Layer 3 of a small transformer language model trained on English Wikipedia (9 layers, counted from 0, width 96).
A neuron's activation on a vector x is SiLU(gate . x) times (in . x), where the dot is the dot product.
The model reads these tokens: "ians" " " "2" "." "4" "%" "," " P" "ash" "t" "un" "s" " " "2" "." "04" "%" "\n\n" "=" " H" "ap" "l" "og" "r" "oup" " C"

The vector x that enters this layer's MLP at each token. A number n stands for n times 0.02.
0 "ians": 36 -6 -45 -48 28 31 44 -44 -61 -34 39 -12 2 60 -5 22 -60 10 -66 -17 -45 18 -2 -23 24 11 21 -17 2 14 -4 -60 13 13 -39 12 -25 -23 -17 74 -31 -4 14 19 -58 -2 -13 35 8 7 4 -15 1 2 2 18 15 38 25 -1 -13 -29 -2 7 28 5 -73 -5 -14 -4 -26 -36 36 23 22 5 -4 18 1 8 17 -30 54 2 25 2 -7 -42 20 -22 9 37 4 10 45 4
1 " ": 38 7 -51 -6 20 39 19 -29 -59 -15 41 -4 27 -6 9 -15 -43 11 -42 17 -15 10 3 -37 2 -22 -11 -25 6 -37 -20 -30 -51 19 -35 -24 -1 56 -49 19 -37 -29 -11 79 -38 18 -14 37 38 8 -31 -21 -28 -7 16 -9 46 16 -52 -5 -30 -22 -16 8 18 9 3 0 -20 -34 -3 25 37 17 31 7 -4 -25 5 29 -8 -38 25 -12 6 42 44 -22 15 0 -5 79 -24 -28 -2 26
2 "2": 36 -6 -43 -3 6 27 26 -25 -14 -24 32 13 23 52 -35 -14 -11 8 -63 -3 -36 -1 31 -13 26 23 -40 -3 7 -12 -33 -74 -21 32 -12 -2 1 -5 -54 31 -21 11 -2 62 -74 22 2 23 20 -18 -32 -39 24 0 -24 -16 11 18 7 50 -28 1 -11 -5 58 42 -8 23 -28 -13 1 5 -22 45 46 -11 28 -9 23 -3 -17 -50 29 24 60 -8 39 -24 2 -5 -12 38 -29 2 13 -37
3 ".": 36 -10 -95 -33 -13 23 -17 -80 -28 -31 65 -27 -16 -21 26 9 -12 -1 -14 55 -15 33 43 3 18 14 -19 11 21 -20 -16 -36 4 26 -25 3 -9 19 -12 -10 -37 -10 -29 27 -48 -15 0 18 -9 -4 4 -30 16 24 -13 3 -7 18 6 7 -52 -48 16 -22 -10 26 -33 8 12 -8 0 17 40 21 4 -15 -32 -21 6 10 37 -31 -5 -40 26 54 14 -22 -10 11 -59 59 7 12 32 3
4 "4": 20 36 -41 -14 12 5 2 -39 -9 15 87 11 9 21 -23 14 -23 16 -37 11 -26 27 44 -14 23 39 -40 -39 12 5 -26 -58 -58 19 -36 -1 -27 -21 -2 -14 -69 -16 -2 54 -68 -11 -2 28 2 -47 -9 -33 20 12 -36 -12 17 1 15 50 -26 -5 9 -22 34 47 -19 12 -10 -28 -11 13 -18 34 38 -35 8 1 67 0 -5 -8 9 32 62 -16 41 18 -16 8 -5 -4 -22 10 16 -36
5 "%": 23 64 -64 -48 -11 -15 31 -59 -45 0 77 12 7 27 -20 -18 -30 9 -41 23 5 48 9 -9 -8 18 -23 -70 22 -10 -11 -38 13 42 -17 11 1 -7 -7 24 -33 1 -4 27 -72 3 -2 67 -34 -19 10 -18 44 10 -29 -12 32 -6 44 8 -13 -12 15 0 -14 36 -65 0 -52 -15 -17 -17 -1 24 31 -4 -5 23 1 -24 25 -19 29 32 -14 18 1 32 0 -13 -50 31 -6 -24 4 -18
6 ",": 39 19 -89 -54 -28 -13 -1 -26 -32 -24 21 -35 -12 41 10 12 -26 34 -34 14 -41 21 28 -12 18 6 -4 -35 21 -18 -25 -63 9 57 -5 -4 -10 -3 -16 3 -26 4 -25 14 -58 -18 3 29 -21 3 -7 -16 5 21 -16 50 -14 34 30 -8 -57 -43 14 -21 -20 52 -39 3 -4 -29 -27 -1 56 19 14 -11 -25 -14 14 7 39 -28 40 -22 44 25 9 -37 11 3 -15 27 -8 15 -21 -8
7 " P": 37 12 -62 -21 -3 18 -3 -46 -46 38 37 -1 1 64 -22 7 -11 -16 1 -9 -3 67 31 -3 8 10 -13 -54 -12 -46 -57 -55 14 3 -53 -16 -31 4 -34 18 -9 -8 21 85 -52 -3 -63 39 -11 18 -4 -17 -16 4 -24 6 -28 -20 -26 13 -21 -23 -30 -8 6 0 -38 17 -9 -28 -32 -20 15 -6 47 -8 -21 10 13 6 -11 -6 30 21 21 23 0 -41 2 -7 -18 38 46 2 -32 -4
8 "ash": 36 26 -45 -8 60 -11 -36 -23 -39 63 -26 -22 15 7 -45 -33 -26 33 -11 0 -55 44 12 -51 2 47 -9 -35 31 -15 -10 22 76 -1 -44 19 -14 -4 15 -3 -41 -24 4 34 9 -8 -16 17 -25 -19 -29 -24 53 -28 37 4 -4 -5 31 5 2 5 -25 -20 40 2 -20 36 -38 -34 -15 -27 -14 -27 32 -8 6 32 49 53 19 -31 52 -23 21 7 -5 17 -27 15 -33 13 -5 25 4 15
9 "t": 30 -39 -15 -11 8 52 15 -6 -29 36 60 -12 5 29 -49 43 -4 -1 12 -19 -39 17 21 -79 26 -21 -40 -81 -23 -34 14 -13 66 -25 -40 28 26 10 1 13 -25 -15 -31 15 -28 -13 -62 19 -63 -23 8 -16 25 -12 -14 -24 -27 5 -11 -6 3 -10 -35 17 -20 58 -19 -20 -5 -12 -40 -7 -14 -4 -4 -17 1 25 45 60 26 27 41 -25 59 -3 34 38 11 1 -16 16 6 -32 -4 14
10 "un": 5 -3 -2 15 27 -37 7 -4 -39 30 41 -18 -16 67 -32 27 -29 31 5 -13 -86 -8 18 -34 23 36 -19 -40 9 -11 -7 -12 37 15 -35 11 -4 3 12 -19 -79 32 15 6 -43 -35 -21 -8 -48 -17 -1 -42 26 -4 -11 -5 17 43 -39 6 2 -39 -19 -25 39 -45 -31 19 -19 2 -15 -31 -38 -10 28 14 -11 -17 -3 13 50 -11 29 -9 41 -62 38 46 -3 38 -38 42 -1 -51 2 -17
11 "s": 38 -9 -31 -32 31 -16 10 -52 -58 -10 62 -61 -16 32 -24 70 -57 15 -21 -39 -40 17 4 -48 36 0 -6 -48 -19 -13 11 -52 43 31 -53 8 -33 2 4 5 -17 -15 41 25 -38 -19 -29 25 -60 -22 -18 -16 18 -5 -9 3 18 10 -7 18 23 -15 21 2 11 39 -49 9 -5 -2 15 -32 6 -20 26 28 2 30 19 6 14 -23 40 16 18 -45 -15 -4 -6 -20 -29 37 -28 3 22 27
12 " ": 42 6 -44 17 24 29 7 -30 -65 5 51 1 9 14 -4 -1 -41 11 -34 18 -17 30 2 -39 18 -23 -6 -39 3 -38 1 -26 -27 22 -50 -26 -3 49 -24 7 -44 -23 5 76 -47 -6 -16 34 6 -3 -51 -9 -36 -28 19 -4 55 26 -44 -1 -50 -8 -18 -8 6 50 -1 7 -42 -38 -15 8 23 18 25 8 12 -26 1 32 12 -17 40 0 3 27 28 -15 31 5 -6 59 -28 -41 -1 20
13 "2": 40 -17 -23 4 12 17 4 -29 -11 -15 29 23 23 57 -41 -4 -2 6 -57 -2 -30 2 37 -12 34 14 -40 -5 -3 -23 -23 -72 -19 28 -15 1 5 -1 -49 35 -34 16 4 59 -76 21 -3 16 8 -22 -51 -37 17 -13 -17 -17 27 12 -3 55 -37 1 -15 -16 42 56 -4 18 -23 -18 1 -2 -34 44 44 -7 39 -7 18 0 -2 -36 26 31 48 -13 37 -35 12 4 -7 40 -20 0 19 -41
14 ".": 34 -2 -85 -13 -2 28 -31 -86 -28 -21 64 -19 -2 -42 2 6 -12 5 -13 66 -2 35 50 8 13 33 -31 35 6 -22 -25 -5 7 22 -28 21 -28 11 -14 14 -40 -5 -27 34 -39 -6 -10 4 2 -13 -16 -43 29 7 -18 6 1 26 -7 28 -43 -40 12 -15 0 44 -22 18 15 -3 -3 7 22 4 7 -10 -16 -12 4 25 49 -31 -35 -33 17 25 38 -1 -36 19 -71 54 10 -7 29 1
15 "04": 15 10 -33 -2 36 -5 -18 -22 -14 3 34 5 -13 23 -16 27 -28 5 -49 18 -10 31 52 -27 13 38 -47 -40 5 -3 -24 -48 -28 50 -39 8 -66 7 4 1 -86 -42 5 39 -52 -8 19 19 27 -28 -17 -42 23 -35 -45 0 21 -3 29 24 -9 -26 -9 -26 19 29 -21 -10 -32 -57 8 -15 -5 34 34 -22 7 -6 75 17 26 -1 -11 28 64 -3 43 6 -33 36 -37 -19 -15 20 -4 -6
16 "%": 27 65 -60 -41 -7 -17 31 -51 -51 -1 78 6 3 23 -21 -5 -25 0 -44 33 0 52 6 -8 -12 18 -23 -75 13 -13 -17 -45 17 39 -18 17 4 -3 -2 24 -21 4 1 20 -70 10 -15 59 -36 -14 6 -16 40 8 -23 -6 31 3 32 7 -18 -16 7 -2 -8 49 -66 -16 -43 -18 -16 -26 -4 24 30 -4 -2 37 -2 -19 31 -21 38 27 -18 21 1 33 -1 -18 -48 25 -18 -28 9 -14
17 "\n\n": 25 10 -70 -46 -39 -9 -26 -31 -41 -15 28 -22 -25 57 30 19 -3 -1 -56 9 -58 35 30 -10 9 -12 -22 -39 31 -25 2 -56 8 55 4 -7 13 12 -4 10 -39 -9 -1 25 -41 -3 -25 31 -6 20 9 -30 9 26 9 7 -13 -2 6 -10 -66 -56 -17 -34 -22 5 -16 -12 24 -15 11 17 35 32 0 -24 -18 -6 15 -9 10 -31 41 -28 33 60 -18 -47 29 -3 -25 44 -11 42 16 -12
18 "=": 19 -7 -73 -54 -27 7 10 -21 -2 -18 36 -25 32 61 43 11 -31 -34 -38 -5 -39 39 14 -35 4 -1 -24 -20 -5 -42 11 -46 3 12 -9 13 -1 38 -41 21 2 -19 51 46 -69 -6 -30 71 29 4 19 -13 23 1 10 11 -3 21 38 7 -67 -42 22 -25 3 -5 -26 36 4 -7 -5 0 43 16 21 -12 -18 -18 -8 13 -19 -4 21 -19 -15 41 31 -15 15 30 1 58 -17 16 7 -2
19 " H": 15 22 -83 -8 4 32 -5 -45 -50 11 43 -17 4 36 -6 19 -8 -2 -8 -33 -38 37 4 -33 6 -1 -26 0 2 -35 -44 -35 24 12 -80 9 -7 40 -2 52 -36 -3 10 74 -53 24 -34 55 -24 16 6 6 -3 7 -12 -8 -19 -1 8 42 -34 -5 -43 -16 52 -18 -47 27 -24 -20 3 16 21 12 11 16 14 8 10 -1 13 -35 17 -4 3 24 -7 -32 24 5 -25 -4 15 4 -40 28
20 "ap": 21 -7 -55 33 59 36 -44 13 -52 15 -6 18 29 21 11 -18 -28 -4 9 -53 -46 20 37 11 20 17 -30 9 54 -41 -2 8 27 19 -25 6 -11 27 -39 28 -12 -24 5 17 -40 -8 -46 0 -48 19 -14 -13 13 -62 -6 -34 23 7 9 -2 -16 -6 -57 9 38 -49 -11 36 -19 -19 -48 -28 4 19 -9 -37 -7 21 -39 32 54 20 43 -37 27 -28 3 30 -10 47 -17 30 0 -22 -20 15
21 "l": -2 -14 -55 26 59 -1 -52 -29 2 36 20 7 -16 73 -35 9 -1 27 -1 -51 -71 -38 -10 -11 -22 -3 -52 -25 12 -54 -14 -38 61 32 -19 57 -4 10 -19 21 -27 -2 17 20 12 -40 -26 19 -49 -16 -9 -8 29 -14 -27 -59 17 3 -8 -17 -9 -62 2 -5 9 -10 -27 4 -6 -14 -26 -7 -1 11 18 -10 -11 2 52 15 14 -3 32 10 33 -16 42 28 13 14 -11 45 -20 -75 13 24
22 "og": 45 -4 -40 36 14 -2 32 -39 -17 33 28 -21 30 51 -50 18 -26 -4 -19 -42 -51 7 20 -20 10 10 -51 -60 12 -10 21 -15 18 31 -55 12 -11 -24 -19 41 -32 -1 17 46 -25 -6 6 5 -86 -22 -4 -3 37 26 -18 -19 8 -11 -18 31 -6 -26 -14 -35 13 -1 -39 30 11 -22 -33 0 30 48 14 -11 -8 4 6 15 41 -41 34 -20 42 -51 -33 19 -5 -25 -44 48 -6 -49 -21 -7
23 "r": 44 1 -28 52 16 -2 -20 -5 4 -14 10 -40 -33 95 -82 13 6 31 -23 -17 -43 4 0 -47 8 8 -9 -37 10 -21 -12 -6 13 -13 -54 -5 -28 -11 -3 19 -81 -17 16 50 -87 -9 7 -9 -42 -52 -3 22 33 -15 -22 -45 53 13 7 16 9 -40 -10 -39 -17 35 -35 29 23 -3 -8 10 -6 -21 -17 8 -19 -6 35 7 6 -10 1 -18 25 34 9 29 -4 13 6 30 -12 -45 41 6
24 "oup": 64 12 -62 -9 20 0 25 0 -34 21 44 -28 30 18 -39 -12 -9 -9 -31 10 -14 32 -23 -24 10 39 -40 -63 48 20 -27 -23 21 14 -32 32 -33 1 -61 9 -37 -15 22 29 -34 -8 -35 38 -35 -33 -12 -12 33 -6 -5 -11 63 -10 20 28 -16 -17 4 -4 60 -11 -78 57 -11 -31 -5 0 25 30 16 4 -3 7 11 2 12 13 31 8 16 -19 2 -7 -3 24 -47 3 -54 -47 -2 10
25 " C": 4 -11 -67 8 8 -2 1 -39 -36 -8 9 -11 30 49 -42 4 9 19 -21 -11 -42 15 12 -18 -16 -30 -23 -59 -31 -21 -29 -40 -1 -1 -95 0 -31 21 -13 0 -42 -20 11 64 -61 -32 -32 63 -28 -1 -45 -20 -6 -13 15 9 -12 -21 21 31 -23 -43 -54 -17 9 2 -46 19 7 -11 -26 -44 30 7 18 20 12 5 0 21 -11 -5 -10 -6 51 14 9 -16 26 6 -25 22 12 22 -2 4

Each question shows the input weights of one neuron of the MLP. A number n stands for n times 0.0076.

n37 gate: 3 -23 33 -16 -17 -3 8 -9 19 -9 17 -13 15 -24 18 -29 27 -10 -55 36 -11 -12 -14 -3 0 -14 -12 19 -1 -12 18 -34 9 15 11 -9 64 18 4 -19 14 -12 1 26 8 -14 -42 -20 -18 10 26 42 23 -15 -16 41 -21 -1 10 -18 2 9 4 -2 6 13 -8 -25 16 14 -15 10 24 15 -3 0 -48 -7 2 2 4 13 54 7 15 -18 -47 -27 -24 11 30 -25 29 41 6 21
n37 in: 29 6 -52 -24 -2 30 22 9 35 8 -6 31 -23 2 17 -11 4 2 -18 6 -14 -16 4 -21 9 28 35 33 -26 -43 19 -28 -1 -7 -38 -1 -7 12 -2 38 6 -55 -7 25 -4 21 15 26 -34 -8 -13 38 -39 -9 -6 4 3 0 7 3 46 -5 25 -31 62 17 27 -10 9 30 -13 3 -1 6 -54 -2 3 -14 11 9 24 8 23 -2 34 -49 5 -19 -28 -28 -12 -36 2 -11 -30 1
Which token does this neuron like most? 6 ","

n106 gate: -14 -11 16 -32 30 7 2 -17 25 -27 13 2 27 -37 2 23 38 4 -2 0 6 -11 -5 -31 40 -58 14 -1 38 -16 -12 -20 -14 -21 0 -27 14 10 28 37 -5 15 -3 27 34 -3 17 -1 -5 -21 47 13 -23 33 9 9 -4 -19 10 21 -15 13 25 -20 -28 -38 4 27 6 -6 8 41 0 5 43 24 49 -6 -5 9 25 -14 38 -8 13 -27 62 -45 -28 -5 41 41 15 7 -52 -4
n106 in: 15 -32 5 -6 3 42 -21 16 69 10 -1 54 -12 -15 23 16 35 -46 30 -17 -7 -14 -24 -32 21 19 10 -16 -9 -12 -19 -1 -20 -2 -10 -9 -46 -20 18 -4 4 -16 22 20 -45 20 -11 15 22 1 -22 25 3 11 13 42 17 -20 -19 -7 -27 -13 -67 15 23 6 11 -18 32 3 -25 21 -13 -23 -12 -38 -53 9 -5 -21 9 11 7 45 -32 -25 8 -12 22 16 0 2 -6 20 26 18
Its three highest activations, in order, are on tokens 5 "%", 16 "%", 8 "ash"

n120 gate: -3 17 -44 11 -24 -15 -23 -13 -26 -7 -24 16 -9 -8 10 -2 6 1 7 -28 -44 5 -8 -40 33 -26 -21 -16 2 14 20 1 21 9 45 -6 28 26 -3 -28 -28 54 -4 2 26 2 47 -7 27 18 -2 9 55 25 -6 -31 -18 36 16 -32 -13 -18 19 15 20 -5 -9 -16 -36 3 -37 11 -7 11 16 10 43 -11 10 -7 8 30 -31 6 7 -30 -21 -17 -33 -11 33 -25 31 -11 -4 17
n120 in: -20 -2 -1 0 -1 30 -9 7 43 -42 -14 -19 28 3 -11 -12 -22 -45 24 -17 3 20 -8 8 -6 -9 15 17 19 14 11 18 -36 3 1 4 -5 40 22 8 11 5 -15 43 -51 6 -14 9 -10 -19 21 -15 20 2 9 -17 -28 -20 37 -67 -7 15 -5 -6 9 18 1 30 -6 -6 -23 -23 -12 3 22 49 17 -11 5 -20 1 8 -24 -33 -8 22 3 -29 -25 33 12 2 1 6 4 -11
On which token does it fire most, and how strongly? 11 "s", at about 0.2

n8 gate: 29 -29 10 61 26 -4 19 32 -8 47 -7 -13 0 -1 -6 46 13 -20 -22 -18 -12 6 6 9 -12 -14 -20 22 15 12 26 -31 6 -26 -7 13 0 -27 34 -35 -12 3 59 -11 24 4 17 32 10 35 7 -9 9 10 -24 -43 5 59 -12 1 19 -7 -19 -14 -16 -23 1 -3 33 6 -7 18 56 1 -3 20 21 13 29 -25 35 -4 -12 1 7 13 33 -10 5 24 14 -17 -36 -24 9 -23
n8 in: -20 11 -27 7 4 22 -8 30 4 24 -46 33 1 14 -16 -19 -6 12 5 -44 50 -14 9 22 -11 21 24 5 20 22 -8 -18 0 4 -18 -3 -26 -5 20 -18 -13 -3 15 -3 -12 -32 -21 9 12 3 3 -25 15 64 8 0 10 -39 27 -2 -10 12 35 -34 -19 -39 -14 -17 25 7 -29 26 8 15 0 5 7 20 -16 -8 1 -19 18 33 0 -32 -9 22 -24 -5 -36 23 2 -45 -6 8
Its three highest activations, in order, are on tokens 21 "l", 22 "og", 10 "un"

n2 gate: 49 33 29 -2 -19 28 20 -13 -25 6 -38 50 8 1 -21 -6 -3 -22 18 27 -4 -29 45 22 46 -26 -34 34 9 3 25 5 0 14 -19 -22 12 -1 -3 -7 -3 -65 20 -39 -19 8 -29 -13 -3 -19 -21 30 -18 -16 48 14 -17 -42 4 -51 -36 -7 -3 52 -22 -16 17 39 -6 -2 -3 -34 24 15 -63 -21 2 3 -4 -35 4 -11 0 -5 -16 37 -20 -32 6 39 -14 10 26 7 15 -74
n2 in: 23 -50 18 -23 4 -8 -1 -23 0 -22 28 -29 -30 -6 2 22 3 -32 3 -33 9 9 -6 -8 17 -33 16 37 -4 21 -27 -30 -20 -28 -26 1 15 5 12 -44 -6 -51 -11 27 20 -30 -9 10 -17 8 -19 -8 -9 2 16 -17 17 9 -3 25 -27 -21 7 -21 13 -8 13 -18 25 -11 22 73 -8 16 -5 -10 -4 6 -9 63 -8 20 25 -16 4 3 18 21 -9 -26 11 -11 -32 13 -24 36
On which token does it fire most, and how strongly? 17 "\n\n", at about 0.61

n21 gate: 6 39 -30 24 -12 -38 11 4 -27 -4 37 -19 -1 21 21 -9 -26 13 13 5 39 16 27 26 28 -2 -2 33 -19 28 12 -37 -1 28 -45 44 8 -48 -18 16 7 -21 -8 -27 -1 -20 13 -46 12 -32 8 49 -77 -3 -20 -1 -10 -6 -6 12 70 2 -11 12 -35 29 -15 -9 13 19 19 -2 22 3 -5 -8 -25 -9 -12 -20 27 -13 -8 -7 6 13 -15 31 10 21 14 4 -10 39 54 -8
n21 in: 18 -24 39 25 -24 -17 3 40 -45 3 35 9 -15 46 -41 -23 8 -10 -20 18 23 21 -23 29 -13 -16 25 27 -36 73 -33 -36 9 -44 -10 -28 10 -17 19 -23 -9 -16 -1 -12 -24 -2 65 -38 -19 10 28 -20 14 -37 47 8 -8 16 19 16 -7 0 2 -7 4 10 -2 -23 27 -5 -14 -3 -13 16 -2 2 -7 -15 2 34 23 2 9 -4 14 0 10 -13 30 31 -15 -22 -57 -9 17 -24
On which token does it fire most, and how strongly? 23 "r", at about 0.64

n93 gate: 10 30 -34 -31 -9 10 26 9 -22 2 2 -44 16 17 -17 -1 -24 -2 76 -17 17 -37 -6 12 23 24 -9 -16 10 -53 -2 -22 -10 -8 31 6 32 -8 -18 -37 -9 -30 -7 -9 -7 -12 26 -43 18 -42 -7 33 0 49 0 24 -17 -1 44 -8 -25 23 -75 9 -44 -20 9 17 -13 28 17 -8 -3 1 -26 -16 -17 -1 -8 -5 14 4 21 25 -7 20 42 -23 -37 7 9 -32 36 18 -17 -20
n93 in: 27 2 -19 6 10 15 -16 -16 -52 -13 -49 7 -6 -34 15 19 -6 20 19 -29 -18 -26 -25 32 -18 25 39 12 1 25 -48 -6 -19 -18 17 7 -23 0 35 -18 33 -15 10 9 -36 2 -13 45 11 -9 -10 -1 -14 -2 -11 25 -12 -25 -7 -8 -25 27 10 9 4 -56 23 12 -4 -9 7 -15 13 -8 -18 15 27 14 6 7 52 41 20 -6 -10 -8 11 9 -4 2 -18 4 9 -27 -17 31
Which token does this neuron like most? 13 "2"

n89 gate: 47 -22 11 16 20 -48 -9 -15 23 -26 15 21 -19 -4 4 -20 -14 42 26 20 -22 3 -12 0 34 -2 33 -22 -1 8 -3 -27 -70 -11 2 -34 -11 38 27 -22 2 -18 33 9 -26 36 11 2 -4 -21 27 29 44 26 -16 -27 -30 7 28 8 15 -24 5 -4 -23 -25 16 -44 -16 31 10 4 17 -7 27 23 20 -6 1 -28 -21 8 -7 -4 -17 22 -10 26 14 1 19 11 13 -29 -27 2
n89 in: 18 -9 18 17 19 -7 -27 16 -15 -43 24 11 10 -18 -8 -40 -6 -2 -24 18 11 30 10 -25 -4 -24 -20 22 4 -2 -7 0 5 19 -22 -35 44 -4 17 -26 37 35 -26 -20 16 -16 -28 49 -7 11 7 -18 30 -29 13 -14 -28 41 -6 -19 30 3 15 -25 -24 22 -36 -38 -38 -16 25 3 -17 -19 19 15 0 -9 -1 37 15 11 18 -1 13 8 8 61 24 -5 -10 -23 -19 -4 28 0
On which two tokens does it fire most, strongest first? 5 "%", 16 "%"

n90 gate: -20 -15 9 -29 10 -29 -7 15 -28 14 -17 39 37 -25 14 13 62 20 22 41 -23 -29 -17 -24 -13 54 -28 25 9 -6 4 -17 18 26 17 3 29 1 3 13 18 35 -45 6 -12 -19 -2 -4 -7 18 20 7 -20 -1 50 14 2 23 -16 2 41 -19 0 -19 25 8 17 -29 4 6 -31 4 -4 6 19 29 23 13 -20 21 9 -14 17 -16 21 7 47 -43 14 27 32 19 10 -15 -11 25
n90 in: 4 3 -7 5 -44 20 29 8 4 -3 28 7 3 -10 -6 13 -5 16 36 0 -5 16 -21 -4 13 12 -11 -11 23 18 20 -2 10 34 -19 5 17 -3 -7 8 19 14 -18 -13 8 -18 29 3 -8 11 -2 -12 -38 1 6 -11 -54 18 -48 7 53 -39 2 -5 4 -43 0 -33 28 47 -33 -32 21 -49 48 66 -5 -28 -9 -6 42 1 11 15 11 21 15 9 -2 23 3 9 -36 -21 -6 -14
Which token does this neuron like most? 10 "un"

n68 gate: 10 -24 12 5 10 -20 22 -36 -42 -48 6 -18 22 -17 -8 30 30 -18 27 -4 28 20 -15 5 38 31 24 -9 -43 15 3 -31 -18 -7 1 -24 19 30 56 -5 29 -12 60 -6 12 56 -21 -16 -26 -42 2 9 -8 2 -17 27 28 9 -11 12 -3 -7 -36 -3 1 -33 -43 -31 12 29 -13 -16 25 -2 -22 -6 -18 -26 19 22 -6 -11 -25 -4 -7 11 30 -18 3 19 15 3 13 -38 -32 -4
n68 in: 1 -1 -31 -10 -36 -12 24 -9 16 -5 -16 60 -37 -2 5 12 -5 20 2 4 37 17 -42 2 43 6 -7 3 11 44 -7 6 -14 -13 26 28 -17 9 7 0 -11 20 -5 -29 -1 -1 27 -22 -4 -17 -24 11 31 11 32 7 -34 27 19 33 16 -55 -57 -15 32 -1 -14 25 31 -34 41 2 3 -16 -8 -7 13 -13 15 -1 -48 20 47 13 -5 -39 16 -2 13 -23 -5 -4 10 -38 7 6
Which token does this neuron like most? 20 "ap"

n5 gate: 10 12 31 -48 7 -35 -18 17 -6 -27 -10 -25 21 -54 -10 -15 -1 -22 13 -11 -37 -7 -3 27 9 27 54 -7 13 4 -2 -55 12 -35 -1 -22 -8 1 32 -22 5 -13 -33 42 -9 16 -43 -9 -5 13 -7 37 12 -9 19 -4 3 15 -40 -6 -42 -19 0 27 1 -45 1 3 37 15 -25 19 21 -27 -13 4 -22 9 6 11 8 22 29 -2 -1 -10 38 -16 5 -25 0 -18 35 41 17 2
n5 in: 28 -8 9 -19 30 5 15 -1 28 26 -9 9 10 13 3 -4 -3 -30 8 -6 -43 -1 22 16 -6 13 -14 -17 -8 21 -18 -39 -28 -10 6 13 0 2 -34 34 21 10 -34 13 21 33 -18 -18 -41 8 2 15 -14 15 -4 27 -2 9 -23 1 13 -12 16 -3 -15 20 -1 13 -6 -18 -9 23 27 -6 -26 -52 -15 -24 -27 -46 -2 25 -4 30 -23 33 -11 20 -5 -16 7 -6 18 37 -1 -2
On which two tokens does it fire most, strongest first? 7 " P", 15 "04"

n33 gate: -8 -29 15 34 -9 -63 -10 -9 6 1 24 12 -16 -23 -33 11 45 6 2 7 -11 36 26 -20 -27 -20 7 74 10 29 -76 -47 -4 -23 29 -4 38 34 17 2 40 5 9 -9 55 35 8 20 -50 -25 -54 17 -40 31 -11 43 17 35 15 -23 -30 -22 -30 18 -20 4 36 4 27 6 -38 23 -12 -7 9 -30 -36 10 -17 11 -13 -25 24 26 -11 -26 15 15 17 3 -27 26 17 -26 -11 4
n33 in: 37 21 35 21 -3 6 10 29 -29 -10 5 3 -16 27 -13 11 8 -3 15 -16 -28 19 14 39 -26 -26 25 24 13 18 0 -19 -6 -19 -56 5 -26 60 8 2 22 -20 23 -15 31 10 -28 -5 -23 -9 -27 0 11 1 19 34 1 11 -10 -4 -16 25 -3 -24 -17 43 47 13 -29 8 -24 7 6 -36 1 7 -22 -22 12 29 -31 20 -35 19 4 -31 -31 6 2 30 -29 -47 1 -5 19 -53
Which token does this neuron like most? 5 "%"

n25 gate: 18 -9 1 -11 -30 -34 -20 38 40 -2 14 12 18 7 -16 35 -27 21 -7 -12 -7 -2 -9 -19 1 34 -11 -7 11 27 -7 -3 6 -4 -8 36 -10 18 12 18 -14 -10 23 -15 13 -22 36 -10 -2 -12 -37 14 -16 11 1 -33 -24 10 16 20 60 -17 7 10 0 27 26 22 -40 -28 4 8 -5 11 15 13 35 -14 -19 -29 20 2 33 19 7 -14 16 47 22 -28 12 -15 33 6 4 -34
n25 in: -25 31 5 -26 -23 -31 48 -9 -32 -29 0 17 22 -17 -45 32 -1 35 16 -4 4 -4 43 -16 17 -1 -9 -10 -6 -1 27 31 23 -8 -37 7 -5 -25 10 0 -3 30 -6 -38 8 -15 -15 13 -11 -11 21 -27 11 -12 -2 16 38 -8 5 -13 8 76 9 -7 10 15 32 -17 1 -29 -21 -37 2 5 8 24 -13 -35 -6 17 -10 2 -20 6 4 -10 16 -8 -55 44 5 -1 2 -39 -1 21
On which token does it fire most, and how strongly? 10 "un", at about 1.6

n12 gate: 1 3 13 -52 -26 38 -7 22 34 -30 -19 -27 -27 19 24 13 -14 42 -16 -24 -24 -18 -27 1 5 7 -15 -21 2 -26 -30 -16 8 -19 21 -1 -19 -27 43 26 40 33 26 16 -16 -3 15 8 19 -41 -4 -2 5 16 23 21 24 -50 -10 -14 32 43 -8 5 -17 -1 13 -23 -32 52 27 -15 -12 4 22 -32 -20 20 -56 14 30 -5 -28 28 3 7 10 24 -14 7 -14 6 26 -5 -9 9
n12 in: -33 2 7 -43 37 -1 42 17 -39 -2 19 -5 20 10 5 17 21 -3 8 -24 27 -47 -5 5 0 -7 11 21 12 -4 22 -16 28 13 1 -28 0 21 -12 -11 -1 19 39 19 25 -17 9 42 14 -12 -19 -5 36 -4 14 -14 52 -16 -33 -14 28 -24 -3 -21 -34 11 20 -36 -24 44 9 5 23 -39 22 3 -33 6 -16 16 -4 24 -29 19 9 5 10 29 -19 0 -36 -1 20 25 -8 -41
On which token does it fire most, and how strongly? 19 " H", at about 0.3

n126 gate: 40 -14 2 24 11 27 7 11 20 -40 56 9 -8 -42 48 29 -32 -11 13 19 16 -10 10 6 42 -14 21 10 -7 37 7 -3 -19 5 25 19 4 -31 -17 -23 -30 -1 12 28 50 -10 11 -8 0 26 29 17 15 40 4 2 7 20 -52 -13 45 -16 70 12 37 -10 -15 -9 41 -6 -24 -21 -14 14 -8 -32 8 -3 10 -32 -20 -9 20 -37 10 5 0 -44 40 20 1 14 -37 16 -49 1
n126 in: 23 -72 -26 1 -17 10 35 -25 -24 -25 11 4 -35 29 -7 -53 20 12 41 -3 7 18 -19 8 -41 -17 16 38 -26 -24 3 -12 10 -15 -15 33 36 -14 -8 12 -13 42 -15 -23 -3 -5 3 -2 -2 46 34 -9 23 -16 -5 22 18 25 6 -10 20 -30 -3 6 28 40 20 3 46 -39 -13 -7 33 -19 -7 -4 2 2 -8 11 -17 25 19 0 -9 -43 27 23 32 -17 25 17 -22 -29 0 -8
On which token does it fire most, and how strongly? 15 "04", at about 0.45

n61 gate: 11 -32 -14 -6 -30 5 34 34 -12 -5 10 17 -12 -5 -7 24 -7 -31 -22 -45 0 -1 -13 6 -9 -24 7 13 1 -18 -15 1 -12 -49 8 -21 -7 12 -29 -45 16 21 -24 -32 2 -23 20 3 3 12 -14 -32 -15 -20 -12 0 52 -50 -51 26 -17 -9 9 31 -48 26 6 33 27 -15 8 -49 -15 -19 -20 8 -3 24 21 7 15 -5 7 48 -32 7 6 -1 9 25 33 17 -28 -19 -15 -7
n61 in: 11 -36 37 14 34 19 18 -10 33 -1 11 17 12 -38 44 8 9 -4 10 -2 -9 12 -12 3 7 -10 -24 -17 3 16 -32 -25 15 -1 3 -18 -23 -21 49 23 -10 -22 3 34 9 -13 4 -4 34 3 -20 -12 35 49 41 3 -13 23 -10 -15 -22 -1 38 21 19 -27 11 23 -4 -28 -29 63 -1 14 -31 35 -13 45 14 7 20 9 24 -1 4 18 -18 -30 26 -17 18 19 7 15 -27 27
Which token does this neuron like most? 1 " "